Layer 11 of a small transformer language model trained on English Wikipedia (19 layers, counted from 0, width 96).
Take only the direct path to the model's output, skipping the later layers: a vector added to the residual stream pushes a token's score in proportion to its dot product with that token's output vector.

Output vectors of the tokens that the questions are about. A number n stands for n times 0.0022.
" School": 161 -39 -162 -183 -250 21 71 -25 63 146 13 298 131 18 55 -52 109 37 174 10 -71 -76 -99 6 117 -50 8 84 -55 168 112 -55 175 -30 128 -83 282 -85 -231 -46 -12 49 198 -120 159 -30 -127 123 83 200 261 -3 3 -7 -257 -23 -35 43 100 -5 170 59 -156 -52 160 -47 -160 137 68 -16 -104 240 -29 -174 39 281 18 213 -85 8 51 102 91 -186 4 -40 94 32 40 -23 -23 142 7 164 -170 133
" during": -75 -150 -140 -8 21 -61 30 -225 165 -101 -19 41 -20 -83 -69 49 -48 -73 84 -238 -87 -48 -87 -2 -27 -95 107 80 107 -13 -28 58 -45 60 72 63 28 -106 61 94 -212 41 -42 24 57 82 -33 43 0 76 -82 53 -81 -76 -75 -82 -79 -4 47 77 261 -42 -38 -94 19 14 35 -112 -54 -9 37 211 134 -75 45 -4 -123 -23 -19 113 -14 -62 34 1 82 15 5 82 82 252 -168 56 22 140 166 183
"ork": 40 -64 -82 -35 -109 -149 151 -121 133 -59 133 89 -261 191 254 69 80 103 -78 -162 79 -76 -176 336 211 53 137 -103 7 309 88 -136 150 72 29 -252 74 64 -54 252 -261 94 72 -175 -200 33 -168 14 1 -41 84 -186 -167 12 40 -27 -139 110 186 -11 -19 -126 -137 -91 51 -10 -156 23 -149 -195 -14 86 222 -229 -143 213 137 131 170 9 -46 69 -15 282 -11 -27 161 60 -162 201 36 233 25 -94 -34 -198
"ollow": 152 -45 5 45 300 11 298 122 94 -46 31 192 100 -14 -79 141 10 -74 -140 -122 33 118 -109 101 14 26 201 124 46 -323 8 67 -26 81 148 -138 23 -87 -193 -67 -257 252 17 28 -184 211 -123 254 0 -9 43 -111 -188 -119 169 -33 149 165 236 78 -46 208 -233 302 -97 1 -81 -155 -186 -302 59 203 146 79 -14 87 108 225 -89 211 -111 -210 263 34 149 -16 286 49 -163 -72 14 168 -12 0 130 220
"ced": 95 64 -142 149 -5 57 194 138 31 -187 -184 -131 -117 62 -154 -34 206 -320 51 133 65 -21 -168 160 -62 -78 -158 -28 -134 61 -170 121 -238 186 -19 102 233 -186 156 -218 -23 -42 147 211 -231 131 26 286 43 240 -131 -270 -272 95 -154 97 89 -7 -155 -224 113 261 -43 -27 95 -13 -82 42 146 -115 14 -36 -178 87 -138 22 54 82 108 31 23 -304 91 159 -42 -108 305 140 -97 -35 -469 453 -170 -182 79 412
" County": -64 -212 106 -93 -130 -88 -5 -22 34 240 -48 210 215 -79 69 16 119 143 99 56 -42 -146 -64 -1 3 120 -34 86 -138 236 -268 -10 -39 -116 40 20 39 -40 -105 -210 -78 -25 195 -46 135 30 -15 -167 -104 171 70 -192 -87 26 -233 -51 31 1 -63 -137 254 31 -123 116 201 -25 -219 -124 68 -18 -51 26 87 -139 131 177 -65 152 -181 210 -196 28 41 -55 -100 -78 -30 -67 -19 162 -22 -6 39 145 -157 -28
"ital": 187 -23 -168 3 -355 -221 104 -98 298 -156 -46 156 -69 -42 140 355 343 -19 -168 -170 -207 59 -141 272 18 148 -108 -43 70 -1 -142 -14 43 -89 -49 84 231 -327 -75 26 -131 -149 99 -5 101 174 -136 -6 -188 -87 135 -9 -191 74 229 -196 70 -16 29 -273 74 -111 -103 -78 105 -224 -189 45 -15 -210 85 442 -149 89 -62 109 144 236 180 102 -52 -51 -53 141 -67 -139 57 31 172 33 -42 -58 -49 -121 -94 91
"orth": -36 -28 105 25 -33 -53 88 -43 165 121 -218 229 18 72 132 146 38 93 -42 -135 -2 -67 -88 110 249 316 265 32 79 202 84 -6 173 -52 131 -33 152 -64 -210 54 25 -71 24 -136 80 13 -216 -134 -161 -86 45 -74 -247 -155 -75 -196 129 178 -10 -263 76 -46 -284 45 21 -212 -120 -225 -88 -293 72 44 178 -74 144 40 -178 47 -91 -114 -343 22 169 100 -24 -142 -107 -16 12 231 54 151 -52 -210 24 -81
"iversity": 126 -177 -265 13 -150 60 138 -169 95 220 -48 77 164 132 192 133 143 -3 378 -166 -291 -46 -291 90 281 -119 -59 -1 -28 282 50 -171 -67 -49 -144 83 101 -24 -415 -5 -150 -103 -13 -67 -87 99 -82 -121 -18 77 33 -162 -214 -20 -210 -99 -120 103 -92 -401 53 41 -188 165 34 29 -101 -203 -56 -321 -36 45 -173 19 -3 116 54 302 106 9 50 -51 34 -187 169 -68 240 -126 -130 -91 259 -27 -137 121 102 111
"ents": 152 200 -250 67 199 -107 142 -304 293 207 51 166 -46 148 -77 -163 189 -149 9 261 71 152 -136 233 -44 177 -112 206 -194 -158 58 154 -170 -195 -179 109 348 -6 219 -57 -129 -14 115 -123 119 -66 52 -145 9 -129 48 59 -213 -281 -311 -295 -64 26 -167 -227 135 19 -29 -21 -155 -334 -140 -323 -52 -118 59 245 -142 -114 273 114 18 58 298 61 108 241 42 318 273 -99 -2 31 13 5 9 -44 -12 341 -138 -63
" Car": 82 96 141 12 -167 -100 20 -11 36 99 58 222 81 -87 -69 -139 42 29 9 -154 130 -131 134 170 27 -79 -8 -176 55 -8 -84 -77 43 55 -8 6 150 0 24 -120 73 -38 137 -124 -15 -102 -60 14 15 42 28 -14 95 -62 -28 -53 16 -15 136 -85 178 44 30 -151 28 49 -56 -20 -45 -2 116 53 -44 -108 -58 -30 -152 116 -97 29 9 -39 20 20 -14 -36 116 102 -188 -92 -75 -38 -13 114 149 90
"for": 188 182 -20 25 -199 106 67 -104 70 -131 -142 -95 48 72 -48 211 -37 -38 225 -138 -77 91 166 71 174 62 38 -8 88 -123 162 93 -200 154 177 71 201 -162 160 103 100 77 9 -225 -184 -20 12 -127 85 68 138 -173 -295 -71 -195 -49 -123 -86 47 79 130 19 -138 -125 -10 -97 79 -138 18 -160 -1 -165 199 92 -182 -110 200 233 279 -54 160 -131 -9 -99 61 -18 -21 80 -74 -34 -127 300 -320 165 76 241
" World": 100 -177 79 -123 -132 -45 94 -23 184 6 83 143 123 -12 93 4 109 -98 268 -178 57 -134 28 -4 32 -61 -104 19 45 138 -202 77 106 -67 -21 -131 -38 -71 -172 131 -84 21 80 18 120 -92 -173 -90 -21 14 85 -368 63 -165 -85 -22 -8 170 223 -131 163 5 -54 11 -68 83 -80 142 -180 39 27 -19 14 146 -186 -94 59 119 -130 34 -75 85 39 -39 81 13 87 58 -156 -46 160 196 53 128 34 27
" season": 26 1 -259 -6 63 -32 153 -263 14 75 115 140 69 16 138 -159 -40 55 396 -80 136 -104 -146 -188 -66 -18 -34 194 -226 -84 -78 78 -116 203 -146 55 -215 -162 -87 1 26 270 -36 17 108 -26 -213 -87 -59 78 128 -104 -158 -268 -3 -108 128 135 -3 -53 183 70 -46 47 -11 51 -89 109 -21 6 8 93 17 194 -140 -375 216 -59 159 178 -186 -1 -38 -234 67 47 76 99 -87 139 -20 181 26 -32 1 44
"ond": 67 288 -185 54 137 -94 65 3 -31 305 -5 252 -227 81 75 325 129 -70 134 -137 -208 63 149 20 115 -123 26 -92 -94 -227 27 194 34 147 45 -21 291 4 146 -40 -123 64 122 6 7 67 -28 -13 71 -52 -123 65 -82 -23 87 -129 -44 352 61 -99 -30 -22 -181 275 -50 -40 -268 -195 10 -186 -71 -118 6 -219 89 193 -28 20 -33 208 -93 -55 141 29 -56 -41 -47 -20 172 194 -27 111 122 -133 109 -19
"ained": -194 78 -22 93 -95 -36 200 -35 45 -12 231 199 97 247 -226 -5 202 -189 -243 -7 62 -3 -75 110 -6 -46 -16 156 -189 -133 -36 259 -320 63 185 182 69 72 36 56 -163 -123 38 202 -53 26 99 66 69 -6 10 36 -362 13 -63 -161 -137 360 339 -166 91 115 101 183 -135 -366 107 162 -73 -286 136 2 -169 -186 -13 19 -53 -90 -61 -97 -178 -240 -50 259 -8 100 -27 196 -106 123 -295 -34 -282 33 -43 223
"way": 63 -193 -204 -151 -192 -25 -29 145 -30 -12 18 -194 179 2 -79 75 164 -85 312 64 148 -221 -43 9 174 23 -16 217 6 -33 -31 281 -90 123 107 -384 57 -236 -229 -117 -55 148 -55 -56 -134 -95 -249 -173 -50 30 112 -233 -171 -59 9 -32 -30 170 -68 -87 123 -136 -60 -166 205 43 233 91 148 -164 -54 273 -26 110 8 241 -123 207 178 34 -9 -83 186 -74 78 40 -13 -36 -89 75 98 134 -226 -53 -227 46
" Ad": 149 145 149 -11 46 75 2 -17 75 45 114 149 153 -22 6 70 -43 -102 8 50 -14 -47 94 -17 -8 -95 -74 -181 116 -25 -37 64 151 -52 -59 -11 141 48 1 -70 0 40 97 -172 54 -83 -49 93 35 115 75 -37 -39 -60 -126 -16 0 -48 190 -91 208 68 -22 -64 16 -25 -85 24 -96 -11 -56 -25 -44 -79 -9 -7 -60 63 -22 -76 -28 -84 129 12 0 50 89 196 -125 -169 -78 -83 79 136 89 71

Output weights of attention head 1. The head adds the sum of these rows, row i times number i of z. A number n stands for n times 0.00082.
o0: -286 92 155 12 44 -120 152 80 -49 54 -84 -56 -159 21 -169 101 -17 103 -216 62 -79 -195 -77 66 -106 -108 5 77 114 -119 58 -10 -30 187 -11 234 30 -202 -17 -10 -131 -113 23 136 -8 235 174 178 104 49 -146 78 -137 59 173 63 56 90 76 -23 66 17 32 128 -7 75 167 -219 -109 34 -81 -12 -169 -88 132 97 -91 -70 119 47 -57 -119 91 15 -122 -92 48 36 -47 21 21 54 41 -92 29 62
o1: 45 70 -18 -143 92 144 -26 -41 89 -118 -82 179 211 -92 -43 -61 -13 -118 -24 10 54 -19 165 164 -128 -124 181 77 -43 -70 -139 199 -89 54 -125 124 61 -57 14 37 -111 176 110 25 -17 127 78 -270 -43 -69 86 26 21 -64 -23 -98 62 -98 -125 80 -37 10 -165 -45 -4 -4 63 46 -179 98 -77 -181 0 -172 151 262 -31 132 -43 71 86 -52 -56 38 -43 35 -14 77 -126 -46 -175 -88 -31 -46 -11 2
o2: -114 -10 -88 -6 -284 -52 7 -146 33 115 -95 -96 -165 -59 36 118 14 -79 11 79 -118 -2 -91 -162 103 -36 -72 -28 170 64 -70 -98 8 -14 -18 -29 -13 -114 -54 -49 24 -13 -66 -82 -70 -101 -192 65 -10 7 28 -41 22 -96 43 153 -28 -164 -16 -108 51 -34 -50 -99 -13 13 -39 -30 1 30 -26 119 61 108 -118 57 -76 -38 59 -20 2 103 111 -99 -42 39 13 -131 50 159 22 -174 -82 -81 17 -141
o3: 46 66 116 78 64 -161 18 66 -109 86 162 -83 -39 159 72 28 -9 152 128 56 92 18 28 -36 124 110 -204 -156 -66 58 99 -94 20 -54 168 -27 -26 106 -11 -56 78 -315 -153 -44 119 -32 14 243 12 93 -31 22 -82 137 -53 -47 -39 85 165 48 17 8 123 57 112 32 -46 -112 116 -154 21 56 -89 89 -49 -326 -42 -37 5 -30 -90 10 -114 -45 84 119 19 -29 113 -111 210 173 196 115 0 60
o4: 147 -74 -166 51 164 164 -30 37 36 -23 51 142 196 8 14 -196 51 -58 98 -85 215 81 -60 142 -45 95 225 65 -130 -80 86 12 39 -227 1 -73 -124 77 188 84 4 108 38 -26 7 -63 42 -205 -77 75 27 35 -42 -54 -180 -202 8 25 -113 76 -193 46 -8 -23 85 -13 -15 153 -43 29 -54 35 46 -236 220 68 14 259 11 91 114 -15 -173 -25 89 67 58 46 44 -90 -2 153 10 129 -38 -276
o5: 62 -74 259 -68 202 84 -97 281 -70 -158 -26 139 62 112 -10 -86 30 13 -160 -247 166 34 60 123 -107 64 56 80 -274 -20 13 78 -134 6 -34 -37 1 25 52 -43 6 -150 114 147 36 101 118 -92 -75 118 -144 115 -84 49 -38 -183 37 1 -55 173 -69 14 33 123 -93 -114 -22 86 -64 22 34 -67 -1 -114 268 18 -18 109 -33 -9 78 -236 -24 82 133 -52 -37 154 12 -47 -66 -34 61 104 -45 226
o6: -294 -30 -17 -37 147 31 11 6 -109 65 -39 -148 -63 162 -119 23 -48 7 -108 122 7 -185 -131 110 -123 -2 76 233 18 -61 128 -196 -54 123 0 166 -129 -21 130 52 -75 13 128 147 -118 261 101 123 153 45 0 160 154 112 188 146 -28 218 -13 -94 -130 209 -62 148 -10 -90 123 -179 52 58 -23 9 17 -90 65 6 76 -15 167 99 23 -54 99 23 -223 -248 151 6 -9 35 -17 115 -67 -62 -99 9
o7: -149 198 20 27 -190 66 -188 193 73 21 -68 85 -78 -45 -240 -1 -9 -91 -200 31 -4 73 197 96 -218 -350 -61 -136 187 -39 -143 211 -27 -4 156 106 21 13 88 -153 -175 16 112 -129 30 221 50 -101 61 109 8 85 92 34 111 -6 34 -181 56 -35 -82 36 -60 -167 -189 87 20 -10 -116 72 -23 -113 -75 -75 -20 249 -169 -56 43 -72 -95 -116 97 73 -187 -8 127 -17 -177 24 -167 -72 -93 26 -28 -112
o8: 113 -117 -203 33 149 28 64 -20 28 -34 38 -6 -29 -27 -36 -170 23 62 43 -120 75 -164 -71 -19 32 242 41 77 -126 -50 237 -28 21 135 -224 -14 -104 -13 20 183 104 214 -42 25 -37 3 122 12 29 49 -66 8 -160 -144 -24 75 -8 119 71 47 -69 133 9 174 95 -140 -36 86 35 18 -23 -58 -70 12 37 -100 188 -50 7 -74 -19 74 -19 91 136 -58 -62 75 -70 -87 25 131 -90 -100 -154 205
o9: 223 88 -308 111 -224 -30 -8 -155 185 -44 38 -36 69 -180 -106 -75 89 -202 18 -12 25 60 293 -18 187 -132 -98 -99 111 138 28 115 89 -23 -77 -91 -219 -21 32 117 -16 474 -97 -231 -140 -208 -193 -198 -75 -20 -119 -187 -113 -162 -5 214 19 -85 207 -60 -46 -34 42 -153 49 0 -16 149 57 -95 33 9 62 148 -271 68 283 -76 -76 -92 36 101 61 -35 81 58 113 -180 -128 74 -111 -64 -81 -33 -62 -51
o10: -34 -2 -171 21 -7 92 -74 -80 -20 25 -24 -153 -195 -176 -267 69 -78 15 -107 -1 -36 -161 -128 -43 -109 -80 -21 124 100 -116 103 6 -32 221 -111 162 -87 -179 -77 26 -38 201 4 -45 -93 249 25 1 115 -105 -66 -50 -82 -183 93 193 10 25 24 -68 3 30 -57 13 -97 -172 -53 42 21 125 -20 47 62 73 -68 5 29 -147 21 -63 -48 49 169 156 -39 -88 94 59 -78 116 -150 2 -167 -194 121 19
o11: -88 61 -14 -50 45 40 107 -46 62 -10 -132 152 57 -116 -65 41 62 -119 -132 49 -75 -113 62 127 -75 -242 141 58 55 -101 -97 151 -1 24 -89 140 86 -161 -128 110 -160 146 2 8 13 65 19 -140 9 -50 -4 -34 -145 21 99 -117 91 -119 -51 -16 27 -89 -82 -52 -54 107 155 -61 -174 48 -85 -24 -36 -140 90 372 -11 -3 53 155 67 -45 35 -52 -92 -35 -5 -9 -58 -40 -72 -79 3 -101 68 -80
o12: -24 15 -103 -27 -81 166 -57 3 128 -18 -144 92 30 -68 -130 -36 87 -104 -110 64 -49 -8 35 113 -236 -136 187 -72 135 -125 -89 84 39 50 -80 21 75 -119 -68 46 -55 134 29 -17 -88 112 54 -171 68 44 150 -3 46 -125 40 0 84 -85 -82 -7 -154 63 -160 -73 -65 62 58 7 -165 115 -106 -107 5 -177 61 370 7 46 -7 20 25 -21 54 127 -131 -38 31 20 -118 -38 -152 -89 -175 -118 -65 -143
o13: 104 -55 -2 26 209 161 -63 81 -70 -126 -27 -7 74 -173 -61 -102 -74 -22 -179 -75 -5 -110 80 210 -89 79 -20 82 -253 -175 153 35 16 309 -275 -26 79 37 -357 159 135 41 -6 -73 -92 150 138 21 186 -90 74 -61 -129 -76 89 -93 131 186 -70 109 -59 91 -43 105 -106 -205 -68 33 -85 93 153 -167 -133 105 -92 -8 291 -40 -116 -51 66 17 -2 200 133 -4 -93 224 -81 -310 55 45 -30 -130 72 192
o14: 118 95 126 -135 -232 285 88 49 -26 145 -42 5 -199 112 70 111 35 72 0 62 -27 -106 -55 -142 37 111 -126 -93 73 136 -56 -34 -73 38 -22 49 -82 -82 35 -57 -74 -46 63 -29 -49 -135 -178 -27 -97 -35 4 -40 243 -119 75 230 -37 -235 30 -22 86 140 -80 -61 38 104 -148 28 143 -51 34 -21 138 207 -219 22 -99 -216 -90 68 53 -5 131 67 -99 -39 75 -253 162 168 -109 -354 -53 -118 52 109
o15: -53 -27 30 159 -89 -166 60 -63 -75 149 75 -163 -172 140 33 135 -25 113 43 56 -75 17 -170 -171 77 57 -128 -57 99 67 64 -164 59 -53 182 -65 -9 -3 -32 -68 37 -197 -196 -2 44 -128 -84 236 43 35 -104 -14 46 104 20 111 -69 29 109 -86 25 -76 150 -21 49 23 -66 -102 170 -37 20 178 10 135 -137 -209 -22 -129 95 -19 -107 60 115 -25 -24 -74 18 -87 170 20 156 78 75 60 53 -60
o16: 161 -3 -173 -163 122 207 108 -111 81 -71 -62 30 67 -129 6 -62 -3 -28 -85 15 -96 -254 34 76 17 -54 106 182 -73 -64 -9 150 19 207 -194 212 -93 -114 -61 189 -147 333 5 16 1 142 79 -117 -72 -155 -11 -162 -119 -162 35 113 75 -11 57 -29 32 75 -135 117 38 -49 40 60 -28 55 -78 -42 24 44 -23 216 147 -159 -41 103 45 27 -22 124 34 -57 -38 -7 -98 0 -102 -106 -114 -178 37 95
o17: 16 -130 121 29 215 186 22 219 -167 36 34 11 117 6 31 -44 57 -25 -189 100 272 -275 -68 90 -139 109 32 139 -235 29 219 34 -80 46 -48 163 -179 -12 80 15 -73 -16 136 40 -114 181 236 7 73 133 -231 99 -135 57 5 -58 115 292 109 84 -104 165 46 174 53 -18 59 -9 127 -46 11 78 -49 -120 127 56 117 51 -23 118 145 -191 57 -38 63 -259 215 -47 21 -127 -8 58 62 64 -17 52
o18: -263 7 4 30 -77 -36 194 -185 -61 197 46 -143 -94 -12 -56 176 -10 33 62 224 -82 -75 -217 -60 40 -35 -12 -22 237 40 53 -155 13 -54 53 136 11 -91 8 -36 -48 -85 49 -21 -29 -23 -24 125 98 -61 8 9 -53 43 79 150 -20 87 -22 -149 85 -49 72 -24 38 120 50 -128 28 -47 -103 95 24 -11 -4 -10 -96 -83 51 98 -5 30 98 -125 -176 -80 137 -92 -1 153 37 100 49 -63 23 -223
o19: 98 11 253 -119 125 19 62 108 -69 -116 33 28 -9 163 80 -85 -11 143 43 -153 113 56 114 4 68 162 -24 -18 -219 39 27 28 -144 41 -34 -4 -10 16 35 -27 23 -208 49 127 113 0 37 59 -127 -8 -70 58 -61 23 -43 -15 -37 -3 32 118 76 29 58 164 43 -81 -28 -6 -1 -117 26 -138 32 36 119 -199 -7 -23 -58 2 -7 -98 -146 40 182 105 -94 92 127 -5 -41 -24 92 50 -65 313
o20: 97 -172 -157 -181 -153 -42 99 -243 130 -171 -70 -14 10 -76 174 -124 25 -33 -40 81 -125 -104 141 -129 60 38 49 167 83 -1 2 143 -23 106 -144 93 -182 115 57 89 -104 349 26 94 -30 121 32 -72 -108 -139 -16 -143 -22 62 95 360 91 -19 211 -202 117 21 -73 198 39 -118 61 49 114 3 180 20 123 252 -111 -13 262 -40 44 37 25 27 47 -26 170 141 -64 -124 33 160 -36 -25 -306 -44 6 87
o21: -159 90 106 131 92 -169 -40 66 -75 69 36 56 -82 8 -114 208 -23 105 -127 124 39 -45 -122 -3 -193 -209 -17 -10 148 -147 -12 132 30 -16 205 159 109 -40 -28 -92 -72 -83 -59 43 96 137 137 7 185 -60 -69 88 -104 88 55 -68 52 17 9 -39 70 -147 17 -96 -126 149 75 -75 0 10 -130 99 -67 -94 77 45 -224 -38 109 58 -93 -70 25 -26 -101 -47 88 60 -48 25 -53 168 39 8 200 -9
o22: 183 -6 -178 -81 -131 104 1 43 21 125 93 64 133 -141 190 -39 114 -162 17 188 -51 -47 121 -34 132 94 1 -150 105 78 -30 53 126 -68 -29 -76 -103 139 171 86 42 102 39 -277 -105 -118 -58 -49 46 119 41 -78 176 -158 -69 14 64 59 -36 -136 -19 83 21 -15 80 187 -53 150 67 -106 121 -29 -54 127 -268 140 8 -1 -168 140 186 121 -38 -110 6 -11 105 -182 -80 -26 151 -67 -47 112 -31 -188
o23: -41 -62 -20 126 -63 -161 25 -37 -56 104 101 -164 -129 50 45 39 31 55 79 20 -23 14 -78 -156 162 137 -200 -79 31 98 141 -194 49 -33 97 -82 -71 87 6 -29 112 -64 -103 -54 -24 -118 -82 216 39 51 -66 -24 -13 30 37 134 -61 120 117 -93 48 26 170 49 2 -34 -42 -8 190 -105 77 128 -15 181 -195 -266 71 -97 19 -102 -54 75 90 -76 69 -43 42 -61 71 54 185 87 39 58 -24 27
o24: 117 -138 -28 95 -42 -88 -52 -27 -76 67 162 -147 -30 115 201 -59 11 42 176 3 33 141 -77 -174 151 248 -101 7 -47 187 122 -165 37 -193 150 -194 -162 183 205 -24 181 -81 42 -29 13 -177 -60 115 17 71 -47 -7 179 51 -136 97 -99 168 73 -68 19 22 118 37 76 -49 -116 79 250 -181 93 143 111 158 -92 -337 45 38 -29 -43 29 103 -55 -92 63 -33 17 -89 99 29 123 153 0 139 -108 -44
o25: 12 -6 -3 -70 76 -22 -12 -5 6 -182 -44 113 9 54 7 -38 -108 89 10 -69 -26 29 63 3 -201 -157 160 86 -35 -181 -139 192 -65 -2 27 86 68 -85 46 -27 -158 98 80 106 140 137 171 -114 -56 -170 25 11 90 84 15 -9 -25 -105 -32 60 18 -74 -62 3 2 15 32 -33 -153 73 -9 -130 24 -64 129 14 -87 -87 79 23 -117 -92 -105 126 -47 92 -183 120 26 -46 -96 -1 -80 76 39 58
o26: -197 103 -189 -6 -137 -8 37 -140 -12 151 -8 -195 -126 -137 -187 80 -60 -74 -121 220 -82 -148 -97 -99 -83 -161 29 50 205 40 49 -112 -43 137 -88 153 -98 -118 -55 -3 -95 56 59 -105 -140 207 -29 116 104 -63 -95 -58 -42 -18 124 263 -12 98 133 -115 38 44 -30 -39 61 17 44 -96 32 50 60 187 9 33 -107 89 13 -104 77 41 -47 58 167 -29 -190 -132 182 -86 -45 102 -7 -82 -136 -88 72 -231
o27: -12 -66 -63 -30 -35 -46 126 -183 -55 -16 36 -149 -185 89 -149 -50 21 139 116 -2 163 35 15 -46 80 115 -135 -222 10 51 237 -113 -44 94 -154 109 -108 -2 -44 28 37 33 -56 49 -39 64 -98 72 13 -109 -2 -25 -334 -61 -18 237 35 20 184 15 -83 -4 26 78 39 -208 -65 -62 -11 -85 -60 -65 59 -122 66 -202 205 37 16 -56 -3 -67 13 -36 157 225 100 -10 22 164 -95 120 -19 -177 -13 99
o28: 1 12 -118 166 -71 88 -108 -40 84 -18 -106 61 3 -30 -114 -65 25 -148 -66 -176 -44 137 -155 68 -136 -184 189 295 112 15 -68 138 96 -230 73 -101 -35 -164 76 72 -50 229 61 105 -3 -81 -47 -266 -52 13 -24 -75 143 -102 -71 -98 11 -145 -87 -64 -71 -117 -69 -173 -109 25 75 176 -55 74 -106 98 175 -140 174 274 -57 126 109 -73 16 6 114 69 -106 -114 34 15 -96 123 -212 0 -134 0 -5 -216
o29: -174 75 -121 41 -129 -56 65 -216 55 153 39 -76 -29 -107 -34 152 -64 -39 133 199 -112 57 -157 -47 -4 -154 90 16 320 -11 -79 -92 103 -182 84 87 50 -59 50 -57 -55 -23 49 -50 -22 -72 -93 -2 59 -119 137 -63 39 9 -69 44 -61 21 -140 -134 18 -146 9 -174 88 155 35 -92 -79 67 -177 156 21 -165 67 83 -186 96 58 89 -35 86 -45 -100 -260 18 61 -38 -72 112 -34 41 32 -25 65 -438
o30: -129 1 41 91 -110 -175 50 2 14 101 12 -111 -214 83 -33 75 3 87 104 -64 -68 29 -175 -110 129 111 -88 27 127 111 40 -193 48 -122 183 -101 -34 -52 -27 -35 101 -141 -85 42 67 -133 -76 166 -22 77 -152 -15 -19 43 -43 64 -108 -16 93 -116 118 -131 161 4 -5 22 3 -13 179 -67 -9 168 18 126 -66 -163 -91 -47 103 -91 -120 58 81 -83 14 -51 23 -26 83 134 82 36 52 7 -14 -9
o31: -81 40 -57 -22 -2 -191 162 -217 33 29 -42 8 -46 9 65 52 -89 77 225 -139 -198 -11 -131 -91 171 -46 -83 42 23 -67 -28 -58 22 -52 19 25 43 -75 -123 -18 4 -62 -64 6 165 -135 -64 150 -142 -88 80 -75 -111 68 -17 -40 -96 -147 -14 37 171 -119 30 69 67 -60 63 -84 -54 -57 -31 30 -60 104 -32 -177 -35 -88 128 -97 -100 94 -41 -64 40 202 -210 29 132 47 119 3 96 -33 83 19

Each question shows a token from some text and the vector z that the head gathered there. A number n stands for n times 0.0029.

"ast": -48 -4 42 -30 14 9 -46 26 -16 34 30 -13 -5 -104 1 16 -6 -29 -62 -4 121 46 -114 -26 3 67 9 67 61 -26 11 16
Which of these tokens does it push up most? " during"

"am": -69 6 -12 -26 89 -31 -108 -15 -9 40 54 44 61 79 -12 -16 56 13 -10 -86 52 100 8 -55 -10 47 3 55 64 41 -34 -16
Which three tokens does it push up most, strongest first? "ents", "way", "ollow"

" G": 86 33 40 8 46 40 -71 109 49 46 11 130 63 34 -83 -77 48 48 -2 -27 53 55 79 -12 -123 -47 9 82 -54 -66 -28 23
Which three tokens does it push up most, strongest first? "ollow", "ained", "ced"

"oin": -32 -52 162 -19 -36 8 -54 34 -138 -295 -50 -19 59 -111 104 45 -165 -274 -23 -10 -134 7 -99 -33 -51 -25 -111 -91 144 139 93 165
Which of these tokens does it push down most? "ollow"

"o": -17 -5 85 -2 -67 0 -120 44 -65 -82 14 15 39 -21 72 16 -31 -100 -65 -21 22 89 4 -30 -75 8 -60 -53 -22 -8 8 4
Which of these tokens does it push up most? "ital"

" f": -41 -86 107 -71 -84 -58 -44 40 59 119 192 -82 -13 38 133 71 63 -113 -42 -36 151 -20 3 77 17 -27 84 106 6 -57 31 -16
Which of these tokens does it push down most? "ents"

"ed": 149 139 -66 -31 45 249 -22 70 -30 -30 -64 200 53 46 -92 -121 76 193 -69 80 5 92 -155 -125 -207 -1 -96 67 98 -170 -58 -5
Which three tokens does it push up most, strongest first? "ained", "ollow", "ced"

"h": -28 60 71 -31 54 -87 15 -7 -79 -186 -79 45 77 -229 -12 14 10 -123 115 -25 88 18 -74 -93 37 101 -72 -3 89 230 -23 92
Which two tokens does it push up most, strongest first? " County", " during"

"mer": -33 -30 36 -69 30 -63 -71 47 36 110 89 62 71 4 -1 8 65 14 12 -115 95 101 22 7 -6 1 19 37 86 2 24 -10
Which of these tokens does it push up most? "way"

" the": -195 69 16 -7 93 -57 -219 3 -20 107 -81 -12 73 -78 3 -73 -27 -141 -43 -1 22 -45 56 -61 42 31 -109 93 25 103 -45 -13
Which of these tokens does it push up most? " World"

"k": -66 9 13 14 29 -120 -38 48 51 53 -2 0 135 93 -114 39 -74 -134 3 -125 -86 28 -29 16 -1 1 -3 69 40 102 -86 -5
Which of these tokens does it push up most? "ork"

" World": -127 55 94 -72 70 -166 -56 45 -21 77 -22 56 85 -155 -29 -42 32 -147 32 -88 62 -37 -11 -23 36 1 26 36 130 154 4 56
Which of these tokens does it push up most? "way"

")": 46 109 91 -104 44 56 -31 303 -102 43 -43 158 224 -196 4 16 -20 -132 -186 -55 -34 -6 -174 -171 -189 191 -38 -90 253 -43 -36 86
Which of these tokens does it push up most? " during"

"2": -80 9 68 11 119 -46 15 -83 -59 -154 -98 5 28 -222 45 44 -21 -22 96 -19 23 11 -2 -37 109 8 -91 2 98 161 16 42
Which of these tokens does it push up most? " County"

"4": 50 96 96 -111 34 33 -19 266 -92 43 -23 165 217 -163 -8 26 -2 -118 -160 -80 -18 4 -172 -153 -181 171 -13 -81 254 -25 -26 85
Which two tokens does it push up most, strongest first? " during", "ital"

"and": -26 8 12 -82 46 64 -39 113 69 101 66 7 1 -32 -60 -50 -2 -30 -53 12 59 -12 28 2 34 9 -9 25 19 -55 6 -56
Which of these tokens does it push up most? "for"

"um": -43 -16 38 -69 27 -48 -82 65 31 123 73 48 97 33 -9 0 36 -5 -16 -125 95 87 23 -6 -10 -7 20 59 75 -3 5 -41
Which two tokens does it push up most, strongest first? "way", "ork"

"fer": -84 13 43 -100 65 30 -26 -25 74 64 86 14 -13 -21 -15 2 13 -96 -39 12 82 -32 -113 -22 -22 77 9 118 41 -14 16 38
Which three tokens does it push up most, strongest first? " season", "for", " during"

".": 51 104 98 -110 38 36 -23 278 -98 42 -30 170 228 -174 -5 27 -4 -126 -170 -78 -23 3 -182 -165 -190 181 -19 -86 265 -26 -29 89
Which two tokens does it push up most, strongest first? " during", "ital"

"ag": 4 -118 189 -78 -154 -128 86 -85 91 167 168 -64 -40 -32 143 128 131 -99 48 -31 256 -84 -92 129 64 -53 151 184 7 -81 94 6
Which of these tokens does it push down most? "ents"

"ode": -42 -28 48 -47 92 31 87 -55 -3 -25 55 -14 40 20 -53 42 1 32 -30 -78 18 -28 -32 27 60 -47 37 54 149 19 -9 -42
Which of these tokens does it push up most? "ork"

" (": 31 -389 38 292 -63 -86 69 -120 56 -117 -42 -171 -138 -3 108 384 -111 74 72 47 -50 3 11 270 292 -126 16 39 -176 -132 171 2
Which two tokens does it push up most, strongest first? "iversity", " season"

"ing": -79 27 7 -79 81 -10 -27 17 37 -3 4 44 58 9 -68 -14 -18 -124 -51 -48 87 27 -71 -20 -6 87 -47 47 112 -15 -22 75
Which of these tokens does it push up most? "ents"

"34": 91 -158 147 79 -20 -123 29 74 -28 31 -120 99 72 -272 57 269 -30 -80 3 -75 -29 -68 -72 70 6 20 76 -70 100 20 144 152
Which of these tokens does it push up most? "ital"

" play": -32 53 49 -65 80 -23 -74 -128 160 176 34 83 16 -16 -55 -48 175 -12 -38 -6 204 -37 -52 -12 -8 22 -6 164 112 -71 12 75
Which of these tokens does it push up most? " season"